Layer 8 of a small transformer language model trained on English Wikipedia (18 layers, counted from 0, width 96).
A neuron adds its activation times its output weights to the MLP's output. To switch it off is to set its activation to zero at one token and run the rest of the model.
A neuron's activation on a vector x is GELU(weights . x), where the dot is the dot product.

Input weights of the MLP neurons that the questions are about. A number n stands for (n - 500) times 0.002.
n50: 565,510,582,389,651,421,559,454,721,731,467,377,462,446,774,454,468,588,410,599,639,564,408,550,404,254,607,496,374,388,669,556,369,478,588,490,580,335,478,686,475,386,511,369,394,566,569,580,546,314,682,429,395,533,493,309,475,557,457,184,439,493,452,617,361,669,565,588,543,336,663,308,447,447,565,445,726,415,430,429,610,161,697,529,600,424,472,485,479,391,415,726,577,598,427,504
n86: 652,507,305,414,429,630,357,549,479,519,345,310,424,545,381,386,534,592,594,314,361,481,718,623,547,466,594,484,639,515,389,535,714,636,327,615,371,238,447,594,325,620,492,431,344,397,621,622,455,454,581,649,684,557,553,584,757,408,493,508,672,604,653,508,540,339,458,515,497,303,724,458,614,373,706,546,373,478,354,250,448,402,413,263,457,633,467,637,367,455,379,628,655,439,316,761
n107: 569,492,532,492,462,620,320,404,233,245,724,455,737,500,584,551,384,385,349,731,388,576,623,321,735,431,484,651,395,449,263,413,334,302,319,600,720,560,431,496,614,550,557,524,508,410,618,565,392,246,508,643,622,769,609,474,512,548,388,488,452,481,426,319,480,492,329,559,507,418,558,621,171,504,304,475,621,628,409,496,576,455,534,355,504,553,556,341,634,732,535,757,496,269,770,249
n123: 533,363,555,617,604,511,671,515,715,522,530,570,567,441,518,471,547,582,588,536,547,307,399,612,441,116,694,393,331,361,446,704,363,467,784,591,511,697,522,405,407,368,251,448,421,500,437,689,515,481,472,572,481,493,570,516,406,500,294,666,515,521,440,440,670,384,515,407,303,454,511,274,485,707,496,354,475,627,310,508,561,585,311,449,402,596,384,359,496,516,500,672,608,618,690,765
n133: 690,696,466,327,468,430,609,683,553,332,253,444,633,638,74,231,611,559,496,407,611,509,669,513,525,535,442,634,577,462,761,690,779,707,636,381,435,372,509,385,526,332,386,635,572,212,686,344,419,369,529,420,428,444,724,555,555,593,445,431,402,713,596,465,675,706,357,660,524,625,517,432,522,602,570,324,263,458,319,175,788,478,713,414,336,448,343,670,546,323,458,530,450,405,548,491
n138: 391,572,654,595,545,625,743,469,722,523,263,457,678,469,538,263,588,524,464,397,514,420,269,356,544,345,367,504,508,702,266,599,500,577,453,573,523,680,671,463,453,231,516,582,345,559,624,434,446,433,182,572,460,722,685,504,618,447,424,574,531,537,453,681,515,645,586,654,361,373,474,478,448,511,582,252,429,245,363,556,527,423,427,531,667,341,443,408,726,487,504,665,681,403,281,649
n139: 649,467,219,509,782,504,422,717,369,437,785,568,453,460,358,430,487,296,630,266,677,460,834,407,607,617,440,528,290,517,500,689,658,424,377,500,640,464,639,170,712,743,691,663,504,527,392,360,340,305,552,449,724,527,402,419,579,671,535,261,593,657,495,491,660,660,486,614,136,383,152,467,449,496,505,701,379,606,283,375,381,644,359,460,426,630,624,616,557,277,245,602,579,608,518,409
n143: 421,663,556,269,261,611,558,330,669,448,324,274,428,336,426,453,764,366,624,581,579,515,566,555,415,530,396,624,272,663,489,504,537,537,439,610,711,463,485,386,534,554,299,541,629,262,215,639,574,735,587,566,613,564,604,437,537,522,423,481,581,365,527,481,247,420,568,413,659,554,303,221,578,548,349,698,471,655,444,527,540,504,555,395,331,462,533,333,474,460,628,556,471,462,405,363
n147: 704,636,653,462,560,713,209,617,665,386,517,484,594,443,636,603,480,483,728,444,608,436,444,280,655,574,625,297,314,642,516,704,472,601,521,685,471,448,316,473,492,496,619,578,432,516,337,659,247,533,567,395,458,332,346,509,360,675,484,602,464,477,389,430,469,426,255,642,541,484,726,557,377,211,504,438,707,420,461,504,660,496,30,654,609,533,648,374,385,408,478,508,492,178,455,566
n181: 578,561,492,538,487,441,373,443,249,475,349,467,461,512,443,276,191,808,470,771,515,289,681,536,609,516,610,683,545,353,532,323,412,484,900,523,442,602,397,367,707,504,504,475,488,384,862,413,512,496,456,594,534,343,619,487,811,773,350,434,646,302,600,404,591,316,562,452,485,528,433,213,504,330,665,508,618,605,438,326,706,484,440,435,576,525,468,453,648,593,478,533,536,694,463,371
n207: 596,734,504,611,240,534,446,338,477,484,422,335,142,252,706,484,544,483,629,425,633,655,484,468,607,367,585,492,288,477,750,537,731,500,244,686,480,496,375,454,524,570,553,641,559,350,379,504,611,439,356,421,671,597,504,542,539,480,547,415,334,515,866,687,558,614,508,492,223,601,423,336,467,646,710,594,369,267,547,761,587,476,424,520,595,404,457,500,621,478,333,572,512,725,411,467
n209: 663,560,534,637,469,496,355,534,435,646,496,384,356,598,310,563,402,749,625,626,465,364,454,180,370,659,525,402,487,533,128,399,437,607,448,589,526,542,689,623,578,653,765,664,752,474,586,612,614,513,446,305,616,728,423,477,610,839,475,358,470,516,283,409,364,622,603,450,243,339,410,388,745,327,500,626,236,369,675,275,538,294,680,654,689,388,504,327,404,431,450,279,533,650,561,443
n232: 687,664,335,424,336,514,647,553,311,265,485,559,599,276,461,347,296,443,358,288,738,689,452,447,398,525,308,109,705,438,710,741,682,681,306,454,599,728,407,710,658,625,545,599,313,362,628,402,727,445,747,272,536,761,227,396,567,629,206,313,365,264,639,600,320,560,411,795,347,670,411,614,362,761,569,679,514,317,669,551,447,402,300,324,405,554,592,723,524,447,296,772,524,421,594,291
n240: 568,452,448,661,550,554,248,500,515,556,241,387,458,572,318,426,607,394,563,571,563,448,677,362,351,262,431,363,376,585,426,228,194,616,557,881,815,544,379,657,456,566,569,520,618,484,572,456,556,467,710,720,321,544,480,568,575,363,445,585,460,523,292,606,519,496,306,492,337,550,465,571,462,373,751,684,817,599,435,483,642,560,732,524,545,420,480,525,555,322,354,644,692,512,577,427
n285: 428,626,556,690,488,442,507,325,432,636,477,496,544,410,731,651,695,755,230,615,549,664,518,378,471,462,554,465,579,398,441,399,434,587,485,368,549,706,761,316,458,585,424,580,511,462,436,606,332,458,573,414,198,348,447,376,533,589,411,629,306,404,423,538,598,634,390,529,343,424,637,535,575,600,268,699,496,177,468,625,567,632,623,508,597,583,444,562,548,785,718,474,478,277,374,435
n318: 610,602,536,554,479,523,657,697,519,512,380,618,605,326,500,658,609,654,390,532,463,436,305,320,442,394,504,264,213,319,516,175,504,630,582,512,623,488,378,411,676,409,467,447,667,451,871,565,604,627,488,681,559,545,686,414,696,365,432,602,580,396,607,488,390,331,414,354,249,386,539,383,521,292,316,653,836,480,378,399,440,549,658,468,654,415,376,689,658,653,652,448,603,455,693,364

Output weights of the MLP neurons that the questions are about. A number n stands for (n - 500) times 0.0012.
n50: 427,340,470,768,173,657,416,595,368,109,440,572,437,443,154,617,521,172,756,419,354,211,747,421,525,721,520,546,636,694,330,528,524,696,467,266,410,646,326,354,373,631,616,534,691,397,524,333,480,543,659,580,465,363,433,554,396,432,466,794,649,510,673,470,637,482,525,401,519,921,268,769,661,695,548,670,150,706,518,476,447,565,129,546,448,543,802,368,610,584,707,212,422,409,412,490
n86: 356,576,548,496,544,517,141,628,338,618,662,322,301,339,600,407,477,496,389,488,447,500,557,719,646,705,504,698,601,546,419,365,281,466,591,599,439,548,354,316,598,466,380,412,623,457,344,189,547,348,404,856,470,152,383,463,491,479,521,410,539,756,403,597,653,397,586,675,540,655,957,569,280,350,546,491,554,452,618,652,294,582,445,654,686,500,637,488,300,664,186,431,436,338,623,513
n107: 596,574,565,428,523,464,549,372,667,721,382,540,489,547,351,519,267,695,741,270,539,492,527,564,225,524,588,380,658,416,455,575,843,515,406,579,335,492,580,539,432,526,525,394,504,712,493,395,426,842,518,407,470,632,588,684,575,401,533,500,357,434,438,338,429,382,481,612,521,656,524,388,783,475,511,527,258,483,555,471,392,655,218,623,464,467,507,529,485,352,610,345,463,676,351,611
n123: 511,659,616,581,556,514,354,504,373,511,526,486,525,479,450,221,392,305,613,493,395,527,564,387,466,766,485,579,680,444,465,402,576,405,408,531,535,242,394,587,500,486,541,475,711,740,312,397,431,616,614,627,522,476,546,576,393,500,714,347,109,545,632,730,384,541,566,562,690,621,645,680,315,430,425,489,546,408,701,619,449,393,583,481,351,504,559,570,539,547,700,393,373,444,438,227
n133: 496,441,572,607,232,589,582,515,355,482,337,366,542,633,490,584,294,438,746,602,446,600,406,405,445,420,685,564,493,541,515,636,514,666,438,515,347,555,553,364,541,259,404,559,634,532,332,445,757,462,531,663,721,449,549,308,643,657,538,381,471,614,625,445,461,629,222,432,480,401,667,610,440,637,600,493,519,361,454,442,283,798,440,372,562,527,346,605,541,405,531,507,405,424,387,304
n138: 438,512,487,370,369,307,522,728,481,586,401,461,754,551,646,413,378,548,397,611,401,628,654,493,419,483,615,429,401,424,660,368,580,522,503,460,374,590,363,625,566,488,409,405,460,628,435,476,714,515,552,547,572,479,512,542,481,669,368,621,263,545,348,436,634,590,522,497,571,353,349,587,457,543,482,538,633,605,520,665,513,307,522,400,382,534,388,425,485,450,555,462,618,676,537,346
n139: 666,516,562,570,462,535,610,421,597,579,750,369,476,272,592,466,383,847,555,480,422,290,650,395,382,561,583,515,299,416,807,664,689,626,627,599,398,291,513,496,169,452,711,496,451,642,334,559,743,579,564,368,422,406,616,370,381,464,464,521,207,635,479,462,463,527,189,304,303,365,496,378,311,546,767,732,599,276,560,480,513,525,456,391,611,393,546,508,369,443,628,500,403,441,504,546
n143: 550,469,596,433,497,439,544,449,525,323,394,497,678,418,217,662,227,471,567,497,612,635,332,453,487,628,445,702,528,585,546,404,612,560,482,427,530,523,284,368,698,584,482,605,519,440,269,479,469,515,599,480,408,572,555,202,408,367,691,589,420,386,669,425,519,535,551,623,449,423,507,595,523,407,648,474,545,535,439,558,568,372,438,594,482,369,565,572,540,557,620,357,578,577,585,610
n147: 673,527,480,461,548,545,174,617,666,370,306,538,492,571,470,544,492,627,627,470,321,590,492,587,440,687,492,672,412,552,671,656,454,407,579,529,578,218,587,378,574,496,552,607,438,616,400,688,558,496,656,452,422,389,398,705,645,431,439,557,543,804,275,364,500,460,434,531,603,409,459,450,614,531,629,366,836,406,365,664,384,594,319,272,196,555,683,430,360,425,375,570,361,528,407,258
n181: 327,404,569,490,428,331,409,885,289,633,527,409,477,451,631,618,518,404,723,416,419,662,521,597,535,500,380,484,454,446,631,484,596,604,406,433,552,531,568,500,497,507,432,550,523,614,201,731,577,513,382,546,490,503,503,549,415,381,546,588,425,528,441,683,503,516,463,554,440,579,619,673,284,405,690,398,639,416,577,406,486,548,470,445,354,419,405,805,480,489,490,522,583,249,423,431
n207: 487,507,383,425,535,565,618,605,611,331,607,608,436,578,358,469,457,330,546,520,370,457,490,724,486,572,400,494,377,406,503,490,237,762,477,514,591,410,648,581,474,447,424,546,497,547,523,500,443,474,645,630,262,387,616,575,493,672,523,581,558,385,500,302,628,557,442,673,724,630,504,652,386,603,207,438,403,610,385,539,279,527,647,375,565,707,500,435,467,345,526,596,671,528,416,334
n209: 484,619,343,451,554,441,617,348,524,710,438,476,212,500,551,658,316,624,379,624,419,513,512,509,358,651,834,409,715,721,360,562,389,709,551,530,423,272,638,608,508,727,781,369,568,500,472,500,480,523,393,380,675,593,476,520,642,476,314,449,557,629,275,296,444,210,565,464,412,414,712,582,402,523,405,455,336,545,659,283,703,639,304,771,531,429,527,569,374,582,464,279,616,363,391,570
n232: 359,577,668,308,778,479,556,296,719,500,288,349,556,608,255,500,345,473,621,637,591,291,611,232,469,588,668,549,513,701,657,566,453,883,391,363,517,487,579,397,479,606,592,271,401,651,521,358,581,467,610,871,535,479,403,325,509,453,568,563,452,634,433,634,676,415,387,439,414,468,634,333,477,284,783,443,574,448,385,309,468,504,414,344,450,424,235,384,668,514,597,888,792,345,582,359
n240: 455,579,684,510,582,522,436,352,426,470,701,516,443,494,541,636,633,546,199,546,414,534,372,689,527,727,579,445,506,569,506,574,548,417,491,391,346,619,459,651,377,443,475,528,311,647,681,528,561,457,232,472,503,445,425,599,455,705,547,446,494,603,616,798,506,545,403,355,451,486,393,562,629,332,324,360,535,494,530,491,628,451,446,633,441,489,579,506,397,596,383,397,407,378,433,609
n285: 633,344,384,516,624,504,484,565,573,421,641,291,243,590,350,349,393,230,778,398,539,300,583,751,592,578,434,446,464,580,577,593,424,500,602,551,558,163,326,725,581,440,555,436,512,654,645,465,617,563,389,782,810,508,595,530,586,444,655,402,664,642,597,416,589,341,533,439,719,591,418,435,376,238,512,372,591,734,571,480,422,307,412,437,339,327,623,531,464,214,182,561,540,458,605,533
n318: 549,604,364,462,481,458,404,423,611,551,497,461,598,500,376,490,464,252,416,560,402,467,497,566,355,590,573,646,690,453,417,455,457,308,452,349,354,459,729,613,722,479,590,515,454,553,319,428,641,515,609,550,509,652,394,412,587,515,591,536,491,353,510,455,355,561,578,596,597,401,414,480,513,732,333,494,609,584,597,557,553,393,601,561,578,415,676,384,249,444,406,609,583,611,506,459

Each question names a token from some text and the token that comes next. It shows the vector x that enters the MLP there. A number n stands for (n - 500) times 0.0098.

Then comes g, the gradient of the next token's log-probability with respect to the MLP's output, scaled to length 1. A neuron's effect is roughly proportional to its activation times (output weights . g). A number n stands for (n - 500) times 0.00083.

"ay", then "]"
x: 347,337,574,388,427,439,592,483,535,629,506,497,325,443,654,636,466,561,438,494,409,815,405,621,438,714,520,672,353,415,282,507,382,455,547,381,605,538,524,458,593,439,621,462,585,616,474,388,684,528,263,748,543,545,470,452,519,663,375,617,354,778,482,501,521,426,401,419,329,497,540,553,168,577,690,317,665,530,619,571,442,584,324,399,473,464,590,438,397,310,482,629,613,457,462,527
g: 592,491,432,480,317,615,481,432,620,366,487,496,661,437,631,638,567,430,556,595,674,488,559,562,587,636,641,498,202,292,470,425,589,791,556,588,422,551,406,468,288,575,299,524,486,374,519,253,442,280,669,309,466,424,423,428,550,623,674,423,450,388,607,546,580,324,833,517,367,470,412,471,598,621,685,646,626,624,473,386,480,515,414,313,538,518,261,257,397,594,604,555,597,556,630,390
Switching off which neuron hurts the next token most? n138

" He", then " is"
x: 451,399,607,421,412,563,713,487,478,809,417,454,417,536,470,520,560,577,535,462,643,682,373,643,447,642,634,455,642,452,469,535,434,520,515,219,443,548,471,400,446,497,596,437,531,511,455,469,440,462,289,870,577,425,369,365,591,635,514,461,275,491,434,423,362,424,406,422,388,459,677,752,134,580,706,494,480,643,680,526,501,644,496,558,496,575,516,572,450,426,432,532,380,422,397,447
g: 736,453,343,469,457,467,408,259,490,458,594,543,483,626,454,383,571,520,503,571,546,611,516,698,399,344,448,608,293,491,580,513,606,650,567,663,520,592,389,350,502,610,568,395,376,580,366,496,511,554,442,381,473,394,707,570,551,516,509,581,608,583,525,562,148,750,477,477,432,396,527,484,365,561,530,471,709,348,705,269,677,458,524,589,389,683,536,619,251,556,404,434,174,514,261,757
Which neuron, switched off, raises the next token's probability most? n232

"lement", then " was"
x: 475,329,628,455,429,454,453,536,553,738,347,522,347,516,528,514,567,470,407,517,409,780,558,720,378,704,617,529,435,477,378,407,283,607,678,305,508,706,425,427,496,441,604,493,533,551,501,464,468,600,274,696,450,379,351,317,481,608,494,508,482,887,537,563,631,487,327,462,317,519,613,563,244,502,608,366,611,581,605,671,421,622,438,506,550,476,598,477,455,281,454,563,431,414,467,390
g: 444,532,634,601,440,507,627,460,496,412,557,441,341,471,615,369,871,468,574,685,451,449,577,557,503,327,729,598,545,534,777,527,209,389,506,502,491,537,483,700,443,450,417,536,513,457,371,688,545,519,503,467,440,506,232,398,499,589,629,588,370,649,669,475,364,752,487,321,456,523,481,515,576,424,403,437,486,650,469,483,465,468,437,405,285,517,276,646,318,595,295,556,612,173,739,493
Switching off which neuron hurts the next token most? n240

" that", then " In"
x: 460,425,578,387,398,540,611,482,534,672,434,491,394,560,499,501,531,485,438,467,376,640,389,686,300,677,600,541,443,455,414,585,474,550,587,356,462,568,500,551,543,419,669,510,485,540,541,251,680,418,291,849,459,457,518,221,530,613,481,562,347,787,509,342,511,408,298,516,465,400,577,439,267,556,544,571,699,658,725,568,403,494,447,393,610,314,500,527,390,471,557,573,512,433,554,411
g: 479,412,484,433,446,634,365,446,378,296,586,665,474,473,587,546,422,307,699,530,597,427,635,337,695,677,570,724,438,467,588,660,365,732,472,478,653,661,559,541,265,421,502,518,485,223,222,592,305,403,584,550,672,431,564,298,445,686,552,633,383,646,597,463,570,538,641,361,525,608,469,509,520,519,512,536,256,423,551,443,559,761,399,302,367,440,556,284,556,571,395,379,408,663,541,463
Switching off which neuron hurts the next token most? n50

".", then "com"
x: 520,355,557,364,456,596,612,596,514,498,415,598,372,515,517,615,468,557,466,431,376,660,420,588,312,740,614,608,565,391,405,593,568,583,634,411,454,545,454,400,462,382,673,582,550,419,533,337,500,506,439,855,534,419,477,162,489,642,502,594,462,757,571,293,509,605,340,419,455,456,548,531,234,597,616,594,598,566,615,456,397,696,394,382,517,379,475,502,392,391,398,455,483,434,546,492
g: 428,471,662,388,388,514,455,463,533,382,520,643,456,592,738,618,229,631,453,426,355,467,575,324,443,743,315,372,538,404,492,459,876,425,465,407,511,503,464,251,531,541,320,553,567,302,340,686,482,527,417,328,465,613,597,579,742,541,449,554,674,726,173,405,447,386,495,629,744,521,597,575,462,543,521,541,633,553,439,490,473,670,543,485,417,511,473,503,622,443,423,387,494,707,481,297
Which two neurons, each switched off alone, lower its probability most, in order? n133, n147

"ied", then " any"
x: 430,381,459,418,532,450,578,465,568,615,344,376,399,554,657,607,511,605,323,526,441,681,283,764,325,653,685,542,297,350,338,485,365,601,629,439,456,423,462,474,527,469,727,581,493,580,505,381,640,600,429,752,592,454,413,361,547,541,389,476,300,787,576,390,548,410,384,467,462,637,653,696,338,617,590,487,517,504,701,529,340,512,412,354,496,423,564,432,306,383,476,570,593,488,487,410
g: 588,493,486,377,303,309,834,477,648,487,528,593,445,482,488,653,784,670,562,328,286,637,463,687,349,524,463,562,440,623,461,578,461,517,503,427,750,652,371,841,442,479,603,435,542,328,520,388,451,415,407,467,695,558,463,661,364,392,370,596,555,412,401,471,315,607,465,356,524,502,510,496,509,466,182,536,641,491,624,592,595,314,472,355,592,469,347,262,569,391,614,509,637,420,537,555
Which neuron, switched off, raises the next token's probability most? n50

" first", then " video"
x: 254,499,600,482,509,547,579,628,429,739,429,476,438,596,523,495,533,509,433,618,377,829,347,723,297,666,511,555,483,508,423,521,396,511,468,341,513,473,540,392,504,545,666,434,376,520,495,423,576,420,324,821,426,459,430,258,594,465,529,496,412,676,525,436,653,420,397,507,318,618,717,479,271,563,493,537,609,526,630,602,398,652,577,407,459,457,627,414,400,229,430,606,504,414,545,466
g: 562,546,623,394,605,445,568,443,373,301,390,283,520,496,678,294,585,534,525,536,699,477,264,454,583,480,596,365,473,454,740,368,581,305,594,447,258,321,458,515,681,510,695,493,486,479,257,611,438,602,339,507,576,639,517,690,488,665,649,525,437,605,667,405,591,451,703,274,750,442,459,517,776,584,370,528,471,518,506,646,364,445,475,432,548,444,420,621,400,487,491,641,202,559,400,392
Switching off which neuron hurts the next token most? n285

"\n", then "\n"
x: 441,398,663,363,496,540,649,662,435,537,425,521,396,549,570,523,479,623,446,424,347,718,400,727,308,650,657,563,647,460,409,557,556,615,594,449,454,509,480,421,517,390,593,495,475,429,498,337,619,487,459,786,537,430,541,192,498,687,598,574,438,740,598,331,518,611,295,487,449,526,616,568,218,600,633,639,517,444,622,366,404,586,476,355,506,433,415,595,391,371,323,444,451,337,451,517
g: 461,402,431,518,372,513,536,369,474,560,602,540,409,284,401,703,502,532,544,459,690,442,349,400,425,521,510,539,399,679,629,689,416,507,673,419,293,573,442,542,380,559,664,796,540,754,562,557,466,537,530,588,499,453,369,432,257,330,410,578,463,521,433,309,436,589,296,366,254,484,411,395,582,438,706,558,583,517,628,490,720,564,321,460,456,390,224,607,811,629,517,718,423,533,671,491
Which two neurons, each switched off alone, lower its probability most, in order? n232, n133

" P", then "ay"
x: 241,428,577,501,308,430,570,489,459,546,340,565,422,407,516,602,454,491,411,481,177,618,431,657,431,755,685,574,349,535,417,566,526,512,540,439,404,418,504,350,610,539,655,481,521,373,348,542,551,403,259,673,398,431,482,356,657,616,561,610,357,685,583,403,484,358,369,537,333,546,676,623,363,783,685,433,558,688,569,602,579,707,592,383,488,500,421,653,324,540,356,392,552,575,554,498
g: 405,556,397,448,536,444,393,327,560,464,620,587,679,526,505,624,362,511,574,503,489,443,588,312,606,377,275,471,469,482,413,684,568,567,523,647,357,500,455,514,646,700,497,438,488,231,466,253,346,320,505,393,332,591,755,541,402,617,704,461,489,633,491,554,146,525,536,730,556,457,560,424,547,639,477,559,612,558,469,366,589,412,858,349,471,588,368,419,531,529,289,350,712,674,520,564
Switching off which neuron hurts the next token most? n207

"\n", then "On"
x: 451,366,664,367,521,512,718,678,487,515,435,531,421,537,539,524,446,566,470,443,399,646,421,648,294,711,632,554,632,384,397,526,527,655,578,482,514,542,472,445,521,349,671,489,505,381,538,269,580,526,454,747,521,453,527,191,464,670,548,613,394,688,643,363,397,570,319,483,524,577,566,627,193,639,612,557,612,558,650,472,394,608,496,314,485,296,468,535,337,420,371,456,483,321,428,439
g: 415,539,669,608,309,654,577,702,416,433,569,559,691,610,676,532,524,189,429,602,555,530,520,692,696,494,455,403,460,557,623,513,585,466,362,406,552,479,625,709,430,687,356,641,332,298,250,469,499,389,482,326,585,525,420,274,452,560,547,483,454,453,357,453,537,651,244,502,431,339,576,598,535,362,607,404,513,438,264,553,496,446,436,390,514,686,535,535,533,735,320,635,699,309,664,401
Which two neurons, each switched off alone, lower its probability most, in order? n133, n232

"ions", then ","
x: 373,445,592,441,486,536,510,445,456,659,456,528,352,475,595,604,560,481,396,488,454,724,473,725,357,630,678,674,415,446,475,596,342,539,586,399,405,469,440,459,478,283,710,520,539,557,472,458,463,631,247,863,392,530,258,351,491,569,320,540,335,685,659,462,595,508,390,514,372,528,525,540,272,516,675,464,621,534,670,554,410,600,450,304,522,444,455,511,294,389,548,632,532,468,432,487
g: 522,359,475,438,440,244,632,688,583,572,541,535,534,703,488,583,193,471,486,499,498,555,440,367,325,688,645,338,327,592,533,488,539,417,599,389,553,681,184,383,484,437,464,511,606,518,628,514,694,514,696,542,668,298,525,433,652,534,642,470,515,474,631,681,538,277,712,347,296,617,496,663,542,708,482,654,347,521,378,592,601,525,266,222,420,507,542,483,384,435,452,513,450,534,423,414
Switching off which neuron hurts the next token most? n50

" dr", then "um"
x: 349,495,664,387,400,566,416,578,561,830,414,426,422,625,498,687,457,526,493,637,218,690,436,620,420,666,648,528,386,404,437,492,524,408,629,316,434,539,619,454,355,521,699,547,509,274,488,339,603,583,314,678,383,457,591,356,569,540,558,510,442,655,604,426,488,423,447,381,363,468,585,585,266,607,456,327,536,689,555,598,437,622,720,388,594,412,446,686,317,315,398,515,488,561,468,422
g: 606,361,409,422,466,728,511,279,437,451,521,722,493,349,444,526,571,394,523,705,563,401,499,591,539,397,395,125,504,322,771,504,309,557,782,584,576,429,577,501,488,485,603,666,363,500,521,508,591,521,443,421,359,530,558,725,441,613,307,662,585,591,673,649,421,535,457,328,259,325,549,531,488,530,555,517,722,486,485,353,550,722,522,512,478,402,575,590,564,440,271,466,584,263,346,526
Which neuron, switched off, raises the next token's probability most? n318

" G", then "S"
x: 486,446,589,411,384,449,487,504,520,751,344,450,447,457,582,535,449,598,571,505,239,621,346,593,544,675,655,581,545,460,352,623,450,508,580,384,440,333,605,261,637,498,603,404,599,401,457,430,653,487,333,777,430,463,475,319,463,721,577,548,415,700,510,384,411,384,371,551,282,577,645,671,361,729,674,484,453,602,506,540,524,675,568,405,546,385,437,596,253,529,379,401,531,493,519,537
g: 518,575,592,449,608,357,517,464,516,597,338,661,458,470,397,470,428,456,296,559,472,578,706,665,545,547,729,704,362,565,686,509,487,456,678,540,378,370,270,358,453,621,480,231,437,575,491,357,408,406,575,497,404,402,565,324,444,375,836,556,469,617,544,600,655,271,526,566,465,524,273,375,287,557,502,868,452,428,406,575,473,735,436,502,324,405,492,665,439,563,400,628,563,638,529,480
Switching off which neuron hurts the next token most? n86

" at", then " South"
x: 475,387,414,429,294,491,468,579,433,709,420,468,454,609,629,521,644,555,545,515,280,770,407,681,456,678,600,638,334,513,368,685,443,462,645,440,463,434,490,504,615,453,705,400,535,456,351,397,517,510,400,854,463,396,460,260,513,499,481,537,344,718,494,374,636,527,399,503,536,437,622,730,434,593,554,466,505,588,655,587,378,509,408,400,455,483,382,391,281,406,549,454,621,401,461,505
g: 412,440,579,470,549,545,446,548,629,661,514,188,522,524,361,447,497,331,552,394,671,708,732,407,457,487,590,691,424,506,430,423,685,499,455,517,383,486,262,488,395,286,297,619,356,382,574,420,341,383,467,570,433,189,574,300,319,478,596,579,546,667,605,706,528,472,519,700,555,503,665,228,545,298,460,582,463,529,485,527,584,561,523,743,464,670,755,560,382,664,493,591,441,526,547,445
Switching off which neuron hurts the next token most? n86

"ely", then " separ"
x: 333,437,524,368,449,373,540,524,449,663,406,523,375,567,631,585,424,546,506,503,444,712,397,709,406,620,616,496,479,494,445,579,460,619,524,294,461,429,489,446,560,541,653,440,392,443,556,442,645,551,387,853,434,430,417,451,567,703,320,373,366,656,541,479,545,347,420,596,398,658,658,683,278,510,617,543,527,638,674,513,287,477,479,358,541,528,554,488,415,346,396,735,508,358,495,319
g: 407,562,436,568,429,515,420,403,661,851,484,607,479,476,407,590,510,591,525,530,377,644,330,364,647,411,405,412,685,644,550,477,633,370,445,365,521,240,461,385,536,376,649,363,467,623,646,297,527,405,779,375,552,276,367,697,406,719,491,567,432,380,448,447,475,581,423,679,539,395,741,368,551,367,611,605,378,298,469,471,464,548,485,768,424,452,440,302,472,589,469,524,760,601,503,605
Switching off which neuron hurts the next token most? n232

" how", then " to"
x: 379,566,584,346,403,493,537,422,528,624,457,576,345,602,530,544,493,650,503,523,326,774,443,679,365,604,707,513,485,409,485,562,599,541,506,316,421,577,432,542,412,397,667,557,500,458,553,312,655,474,269,872,504,452,446,373,618,700,406,525,295,650,421,323,444,443,363,461,389,492,528,602,227,533,546,474,570,613,704,535,381,485,519,451,607,403,512,579,382,393,631,569,583,388,510,390
g: 512,461,800,763,675,498,510,265,385,447,571,498,482,575,686,378,543,638,523,663,463,624,466,431,433,436,548,483,484,531,400,711,599,399,502,401,671,562,377,426,269,306,351,421,448,377,437,601,384,637,445,396,680,512,418,491,542,438,361,303,641,485,569,331,573,395,349,478,692,789,613,511,484,447,480,401,291,447,377,439,480,611,640,416,466,297,667,856,417,483,651,654,496,409,476,553
Which neuron, switched off, raises the next token's probability most? n318

"duct", then "ions"
x: 485,414,654,503,409,464,455,429,448,568,397,490,378,518,529,474,471,495,512,599,216,678,470,653,242,797,686,477,424,523,382,436,286,555,767,236,491,509,619,355,569,451,618,524,510,562,495,552,626,736,248,599,414,430,391,340,471,650,536,529,471,709,493,371,585,466,541,479,377,633,580,555,402,607,604,525,536,699,679,541,338,559,453,470,567,308,494,602,442,410,396,483,263,485,606,457
g: 409,411,487,433,401,547,667,495,51,578,521,526,523,393,606,559,573,232,526,589,509,581,539,507,514,490,393,382,673,580,501,499,744,271,505,593,599,536,484,669,644,661,653,474,610,524,649,557,648,616,308,341,444,590,522,480,279,488,617,649,406,628,433,364,414,533,661,419,486,504,436,703,704,541,410,524,533,452,424,377,688,396,553,418,425,426,392,698,203,421,466,517,541,238,296,517
Which two neurons, each switched off alone, lower its probability most, in order? n181, n209

"y", then "."
x: 318,298,504,501,303,478,445,445,517,713,433,587,425,590,612,440,525,580,446,520,413,768,472,709,467,530,648,483,400,317,389,464,387,482,604,450,429,503,536,387,536,456,559,419,562,505,522,460,587,567,209,803,510,279,414,353,458,709,356,452,307,768,580,529,546,461,308,432,515,584,566,773,293,580,624,367,527,592,708,460,476,522,558,609,478,455,479,531,386,342,435,689,592,463,554,569
g: 456,370,518,482,465,680,503,291,498,700,526,790,372,507,511,560,202,513,344,563,640,410,532,538,449,501,389,509,353,389,534,379,507,570,698,470,710,432,378,580,434,406,520,391,503,440,652,519,448,554,585,461,666,405,477,679,568,363,410,544,513,419,564,474,345,418,690,506,369,482,415,381,514,494,592,688,514,633,509,388,757,497,491,238,333,551,544,561,444,327,351,332,615,616,613,976
Which neuron, switched off, raises the next token's probability most? n123

" cl", then "oth"
x: 448,551,505,454,246,525,628,593,503,721,487,427,337,641,586,658,454,498,497,496,275,683,277,636,528,709,664,482,509,424,330,547,606,464,474,298,516,475,499,449,455,514,631,531,556,426,561,550,584,405,382,757,339,458,542,397,476,617,470,473,388,808,531,406,491,491,365,440,248,575,622,549,272,505,442,302,633,719,671,450,547,541,701,443,600,507,453,590,328,407,468,453,465,502,432,465
g: 633,430,449,289,595,477,556,470,363,196,460,431,485,541,440,601,640,612,678,459,657,731,468,409,420,414,736,552,456,360,405,540,580,308,454,298,280,665,556,603,705,494,595,433,469,613,427,553,538,520,429,677,598,324,348,566,433,482,301,634,374,418,565,469,460,635,453,760,548,328,363,411,503,499,406,544,625,400,422,157,542,315,619,587,420,670,687,526,535,605,568,470,567,730,582,403
Switching off which neuron hurts the next token most? n318